Layer 7 of a small transformer language model trained on English Wikipedia (19 layers, counted from 0, width 128). Numbers have three digits each and are written without spaces.
A neuron's activation on a vector x is SiLU(gate . x) times (in . x), where the dot is the dot product.

Input weights of the MLP neurons that the questions are about. A number n stands for (n - 500) times 0.0007.
n99 gate: 535602534493453453520591427573607669314640415587517638427707537214266370252400466324397540297581452153497490447681442695450527522379490467413445490460554633667438287454357615585466569680486548575604381268466413618305471796497314572426377549518596612714609520561373480507548547573365540463528568430689547562615405483375507711430584608580513515548570706557581523570465566613497364523443
n103 gate: 456479339396374315500490597497346403408430482388425419693582658482374510367500680587402424675527521443581710288453546433510504618623639400388349500715648375570504596365377404343603737598518381699556475443457580441511551653442586359542503276544359347572589714228490772591558222438464415377559575397617674348302632384302447351299630461514452421602514731374504318594366460577552561377475
n145 gate: 607333538407558434608696537370656428540656588541715633338465591728407615645462620402321563331472366307425679500441383325746334531546224553517470533475488574442386579646573458584479611451513466571828239454283397362453124714496323475475410504309598312776806525602512567422483583427406405392548677309663446743629521397645751474461384416467724407632426345521680842140543332694418592413633
n149 gate: 696466521282284452479620354344617475601613594411359666454434466496458377627404573524214437699387594542497794363574469594654614511448566557610556702313479527486630472419496590570437264647514507277483633496667555669382397472486651422307439475428680483223598370618250500600621448586372514445314473460472458561493395504597465617518514633521490457607288507647476208585464622451531636348597
n157 gate: 492290394674481631442582301481488675342496559496567644556533400403556623686348679485335609461478677579320652262437253734696477508644535124287464527461643619713425523363500461469543416573210540492543543539363411713476463370403425293314500423516377284843712362275569414461508477763572624352652470630437547432383484436597425288722578535492477500388535406592484334239536508356727559644629
n194 gate: 602507493403381279538503470587442311450436590408301435546398551400416442364641318429526626531385576431345440801720510081601503489524652339408476385620418358667524590544586479500486443531287448614390448434400602533411384559670474374685483307500346573588414552368643651272772343347486493431543520511472452369287594698575362419347445379575487327546612593486600449459437529526585538346472
n204 gate: 577515605727456338731640387547282470342482504589345626431551526512272375345450478371379664622407207376227504467424384470331414484578680536611542518314474504607439638394459511538552281378585337417533470492646261387565507526688595439582551694438667586519414500584636545626577470272481474429606468570493350685481767454567474687692463774755379363458636406239395570361454314379533504229650
n259 gate: 676520629466480261611532418470603507445464507404452460486500530476784298703596239619555475298519591747493449493582493537464500637537416536603565474470630318517497379703379433541550652437375415281564646653450381739296445679722354716690470521664479473582378463432590322547438373552514627333384448398554426346628581666497645514406487608417710489517391537626392593606500382387536520517426
n277 gate: 609540363667576467430701352407475226486366604387556489368395394473511696588425500355546504482905463511581399287575452570580651236423644282442545551548456435526597563514528356463482595634489739441485485411588420547292514533443492339708410477611414640241441608461863599547360332351308643687662493607666607407618392625401600417530453507522478385455724544293559464579587313369464740485371
n317 gate: 493538660450479503633618421339486618395614812514671423431496434322475555388478612483685613458588419266222371545393458433545258711542521596283457490570458545483450472527557535560430373601562450737598642489370448527554419532540724478633476588394590588654631528444806447556413378544493598363323412544317585291714418738546422536424825507528259563446656648365451340459475613458593557545352
n99 in: 563588330391560401536431405451585474479468652546620547515329468362397521660611425415534400518455384602234731546584547389511471377564818325611672521514554553553445298437328633670496360521507478605640660496489596391481572536444805397589521567373493641349489453558575432742448414507342779231628566672457457773726649563389576522378629616582335396563751431645435397338540772675482467539637
n103 in: 166449632417496607578266467507359466377437576574739440385654315434603541463258171651267613374414455602478416445534402485647519625504395263578382448720217507448321669533757447474609465374392603323504436417387500467658680557288576642560548465574595346377590439412611343500458574243584545612252478449583530464736768458414500638504519432441434642431452368511590544544500287257382628638624
n145 in: 500542619583492306684489600619391528352601449593778445193740566671444450492436473632398656574447401345590656272516472292654661382523512416453552767324410554481389512481534500504508569469585229378617627595500849366403394769795567444285284581398528575681504675554659618624701363447532355555558678414496476435637326528390536118383660666609646452339365323426650624608540524713488524535634
n149 in: 470603574422410457442497353532341760454446265565544515507438597625329468435560507572423418356497394688365619478467449434357456727515368315424571712493620604478345423425591398779811695608414504379485415511489511411496542625289221392645253144462452665310522596788576526561489609549571533595504208603566343844540585485409526515598493445645589374556450511619467500593694402595543434529354
n157 in: 457527521563514681770733473558425355527527664449532535564467685518645449724322358394613638462384479542566504476338573604752358612607413608793161640586627640452613528371432493664434685466500405420552777532576493530489470528557412419431278396435489737628542647504411569606799514612592510438409590460451483632497458628272535599654603406538598341461493416640416637606585453504527378421448
n194 in: 624587557468398703489439340445468373493497357563583447427444602463392185380685642476697458507615468453461297660374511408462596572652443590542760392532627343577698493382593315421546642854569673525454579597457392362734466325683432641542395640323406500649611564598440454433438581640362465422712603670464646331546529515518657522518348479528500808507622486388625735364308357554538475444472
n204 in: 386446302583544548578539598478339300640369407427425463393500713473330599474625500328386384456361373429378375423541463367252770412688597348581470573293474449496244441543577563582526485449492251455622444350522372803634617410359535542463489242654511452500403526520515615551508603550583537603570357214972325543556769454448403747798647481445398475599573522409452515511652442440566422482582
n259 in: 551521384478478472615347555378614564639377503398276342532401287287366549450436606562515510657464494409378306500674375481592528520662531536295617531615373522327487628442456753516544487401516494553317323481553463388442599352535447631354607487341516538459566478540401478614513342461554562264293476383525487476484481673665594535490602663525445423295518347540437407463420500493485582733588
n277 in: 379235339398280339500597483449589574349712391589535465636584445547472394438343510497407579421423570402667443486313455434609490567424580551441440349573479404273415650371652329549294539510672769566486518542510538415299567423561585354400438547601539538383353553537737490407578576579347362594284664529294270493618482525545507336661676378617439349364572521469364407449728374334651608604719
n317 in: 702493553470434482444507485584603625701632350496492430595732415523606705662435574676293760471593324725459717577285347637602689735581567467592682493452363456397345355420318951328522339551519440601756466583556449685385760522634429454507478461310640414523470474559485548599592526554587666311437705461526675562585436538500545599634596339603394367614632444438500507445401384311493687500664

Each question shows a token from some text and the vector x that enters the MLP there. A number n stands for (n - 500) times 0.0065.

" the": 395503515447461569504485365528483356487406560440491556357502587242305362574309617538547374588627477534449536627502533310673396697587521560606614670612587531481500466383434479492428488506494543410530525595606458543390475596510371634531640704396358542499192366354320451449306688515405524413435486613392624588417528527697621395413610365269352516522797171656454546546535452502596432679462
The three highest activations, in order: n259, n204, n145

" painting": 405494410600426556611658434492535585559593321483453532269520564383565406575405524695527410453509458449361714796698645610498504758565448468580479389453592512527241602455464496528509392272475395512305515502237604415523542417425302613396451699322653635522313425460590343478560341413472503289571559741580468429414513534585600266349340378419565693539427605420519445526588549612299410515424
Which neuron fires most, and how strongly? n277, at about 0.18

" |": 394441516505522475390631612479437285548530385384671538515611364148358473406416420554456720605550413490362650537569420353546461740460473505618551710605601474418569613520352500532647436569614426327368578535529660468361603496394331462433436535475391516389478416382551426496543245415329428541339490623432571462434532501570648434643673462452529616472528443549454489577646472585477491516423
Which of these neurons fires most? n103

"\n": 372390260599678380659556250470329258364433241396488381470648434442475555259469404547439625349594483493568524511585564609388447605728502487608682530492491586260294456239453462468603502633637500348258410603621586597467583395379339494371566724375389534603525618559595390484360364397504442469297440546520589623455507553594507374513604564416461651387594619376290502265460507555642403469516
The three highest activations, in order: n204, n277, n103

" gold": 450720487529478504545743470422385351660622407420489275315603503466553401435295441616650377279440333447396679651489613461554525752514645493622507589442598547557488349444473485616670496372471401657383533517521465458417617616309359459498399572392586598575357667302549268460484569363588565399577424763635420593447402587705686354434409293560530657521708567578503402647608397535458502599573
Which of these neurons fires most? n99

" won": 491568647392528688512456335376568538420682428410763519375525428441526595304219440632713417358400499511460553518651523474474581825503326303682508477551593426276461444600496565411473339502706491442267511622568594472618588386444326531391582665559347646533249436460464478539510363421525334534436434635440503648344570647506634178647377282536469511561489425693467407358489538613581616365621
Which of these neurons fires most? n204

" round": 494499677492683524426574609529409485533714324769467282367429438470534400441348366659793327274443386486299547565623671667609411552507376491576431567543356692464590356420432566595630584434728480519273445461501538397598579477348398503547509624524364497512446410272393522568515357319534483596445653670538567520385388555539722344561343351501574625669640458471402342442495509506615534589584
Which neuron fires most, and how strongly? n204, at about 0.36

" affected": 527523713499549478672562368398623369684576385463526687311460475438447673385476455703451577516535659467292784469536566525467402824542448467684480489498429443417382652553472693367505467643496534549641425497500521481397463436372321513499635682621514638549439574431730571811717444331463479464450574579570646581259357582546499390469513398643508497484547384657416594436350411626341535491582
Which of these neurons fires most? n145

"s": 451582359341687213599435549564646372616758356378452547465493353473580560533531631550533320514443562448425470532608624308565372683558636448430292496488507477490315220471550442671592595475497569233583337567386537553543596346505394608486515705365487313521316590530618535527604512193463567398508522718468558503358608487584665506312519228545446792541539417563679516410378470614534366377612
The two highest activations, in order: n194, n157

"a": 544455549615514397663416242607688224323464343510566570453547549540711659505410522669604421596490454595309564592441680462528368637591387616529413635463651631381399502453535568539671524412651298481376296363439599527398505320503375597461572678339652427375243363474545420483361449438607620393281426616393558412520484344496525486372388417348459757411683483511597545702738559588485506509604
The two highest activations, in order: n259, n277

" born": 470461274394527544462552493394353486730523363316576663289506511528462362403517557546505311487467416500399657550449834553293625756313494454664517573600544478490515463637595704464422475361501404622338537404681512471624495478362285500377377742655525544581514643382564575464547356401605400543343408595585497654344294581658572362574467405622548574602422340514386421532671613527397582551651
Which of these neurons fires most? n149

" Turkey": 624594464455517520550556404461514421376685396389577572397608514532507542541399390763675335428440530615452445568471718342580414675574409668609412677612516482492427598291346614410609382541466410602449415529495407531384626364447361543284396610500624395595100422467537475570528415446603533365445552760446397624368580382515452558533408499442590822321611449343516614588763601620542471617488
Which neuron fires most, and how strongly? n259, at about 0.056

" around": 269532582418609547423659389475479503546469456457567501578504600433386668310504589659384382777602604544331572614757703647492368630583387408582376556555540444468426561661456635318386456333539634284554327362484735642431607483474354555422397732510371550613536505484591642607628437444398324743518453579469512556269429565580611338393374367506460698492539438435499521624644535471517199641573
Which neuron fires most, and how strongly? n317, at about 0.17

" 2004": 603556565529647691512573496437764483527577470451413514436525548542549306331352574648554237444613483518395460700627634210531323612526584417614341561453489608416327425317384547521594374362525624339332549497632515426542533429512288606514482682583403480507356501241597398499580305378376542451597468666606617355515569580521434504716428270341555728427642549579611676546579547512540602440572
The three highest activations, in order: n194, n145, n149

" in": 326599446534596609573657375573516424560618340367629650404499508270409453473460533589446455690700481602416526534639408604384587692565489570679508541461620494487382506712384476545475321516653536338226440498431538597491458525646431553592502817511332771679202529444506474539508485474449385493451365595456587611330378548661522509443491365551486630531535367472257520531726376477688316504480
Which of these neurons fires most? n103

" Asian": 542587415586510505506622349544550329436579297475503625527500660423479560428310318650392384446456588378395712504541710383502476716578481612630659693489604542532348476574337575456565522533452391574329363426388667541458493485469426593388373581462650536595307605425713403493430541383511650479408457732503396545349442269527499305398453474515600768437671420636462754526663734581452480366526
The three highest activations, in order: n145, n99, n277

",": 398660356531421568574484419655428216376510471557378512365603432229322501498415612649390608595614425382462476394661685438530498709497493398569447467359547530352468494568358441459730473611431472485455614424527599559567611447484365504678605684464472447448395406437512784512473352432481450373363278585441582429430407579550664381456457438487462682435421454461438571290783513456621308487286
Which of these neurons fires most? n194

" b": 300646603591553547413573547604410318485537300473403331416629591456516344436455438415466264341653395304357689508563696452681555601460466491568419583279637590458556472384343548529520529484767521483368388559350579582549550400427350614604535513413517667368577515350453206499490514430521533372348337526524626527438518621508296342316481405525556683539871379385390493632642466574651323441581
Which neuron fires most, and how strongly? n99, at about 0.12

" He": 535621400652644476448540392451341453481539403543590642343551350241532332266446497481403349450489333671397433382711530629531494591513502516529527472462594526509567394380441436336617657433498297523440515633592473596553550374496488676434360639719599498249315466347470323362497293490454474500325303649453432603591576593620467475403537389409487667541393403643429339274571579585527564519416
The two highest activations, in order: n259, n145

"al": 515592404374361461478608417504576527571234536519338504611415484467549653623492396514424285605512459317289588455488275379467469488290568661541625361436590677336474535533573520442264404783670406629434385340509532529349520361404355505546632562741469571425531387474832530546519306484810566328476652589579582603654456561532572454340553041458536580604492383614445405502348384502629539379629
Which of these neurons fires most? n317

"ap": 319441546476466469404713531480515434343388284567547363456505618676401569553423436704550328463544490385365531602633623485679594515621472744629549361388623667344551458569549526147560294525512254415383571292510428532417664395414492383397602620544482729428371492296351497389345582532520520518505326496550526522495426380516590344578594207385522696486540374367690572378576443518454433450485
The three highest activations, in order: n99, n259, n149

"ular": 428628542532543508443729491810538582621383212561605572481569724435483579606472315543480346314185445603576561726460541369567193693519633474585549772469523598609633364608440462601578329484662458471303404380686494469513422391501470404521554732768524679549505356462652502600431343333724505519488511574565540381498412579564601339528527390552462677465571495705392485502588497627614548412558
The three highest activations, in order: n103, n277, n317

" dis": 496503631614551574703623563608745509574510360459344405486624314471316466343589311555493301531489374552274664532669615671350608615665496612706392490464665607388521367426442437370496411599625591439548544427461582338641547395462403525700579460574536524446560552444625513674498427434474373336274619490466624524481328552619496516477447306571496714801611312406253518435535620614718573528624
Which of these neurons fires most? n317

" a": 386635622610564483620462371541449226507504558463556518480613603313401523307365356498487357328498479402277662541620559485614575643464343346580598607471572593389340347393469448476846527383500515416396406546461402556451574592520332689606743589616362621495237401377547284404445324503608369386311480561421546573396556537644542496417572416411646554468662566530320372610525350552595354453516
Which of these neurons fires most? n259

" His": 469690499502583449516580390424466729465513386455539771316527542219496372284504490350302412392531299438358503405581548571423495603473494408631504549496515478490378379526436375332595520496443406482513509555555492466508551464558429601629348645621572598416442370284561317489442403582553512481222406595587316594487534541474479427449639519293346614512475465709434542316435651567487522468466
Which neuron fires most, and how strongly? n99, at about 1.6

" 3": 476468479544582387593596434508525285501470361397674383510507680543477473501341521578518304517540629287497642361572560579682322556571561330660580677384698549334406575614259437303474534344663562343225638364715498635480490561299323622533636536552309489466370352443575381428553384353450483392406492798480508504383406612560462340450429468479549759461503470516433615532702525544491610506469
Which of these neurons fires most? n317

".": 469576361700539562460627370519566362581393520514540500258654450358405501308482308600674669639586517390424579539631715482449463670474482388652629619396471580347397418383374447538586488420421479336437514559491739685345603464331323524530447521522480502376538269273529535537535313432430531485343344452410666695291472687558572417569480435368483679523388466540443511333575516598564521390302
Which of these neurons fires most? n149

" Ag": 194455416492629431472694426344477532418630454476636404493549553519420349275351384486435378322597469515357691531495421399672361647598429492508602440631668616371449488523361581143634685566553486619499627438521515483404522282337436498614659750589605622590175564217424379584411518517478481421369502541561467661264404439430473539550463324530544646618673478360471507478667526615422457581513
The two highest activations, in order: n103, n99

"ing": 403464498553533326610593401567534451508431396698551559414492418516674585589382402711465335522630570492365534547539533379608299607572484380682573415433597721596517479545514450505324549500473295319308466545496560569486543578472404476631636716278500370532129554498520437423510377455632572266528451604738479489462578358673708337478353282440650655558579499632462400594869359602395309555615
Which neuron fires most, and how strongly? n145, at about 0.19

" category": 363478505484538473526450388674704690585603530516582528444470436542583439502392399519483426484521546451337690590563575316592688799527364453640523454548727716337410479453442355422413376401492517463358459389531495410721554452451289690488442604261434503550357466385519500718552609339514625445437612723727612558413494549535761242552290346482471660621646523394511469442664526639553466445289
Which of these neurons fires most? n204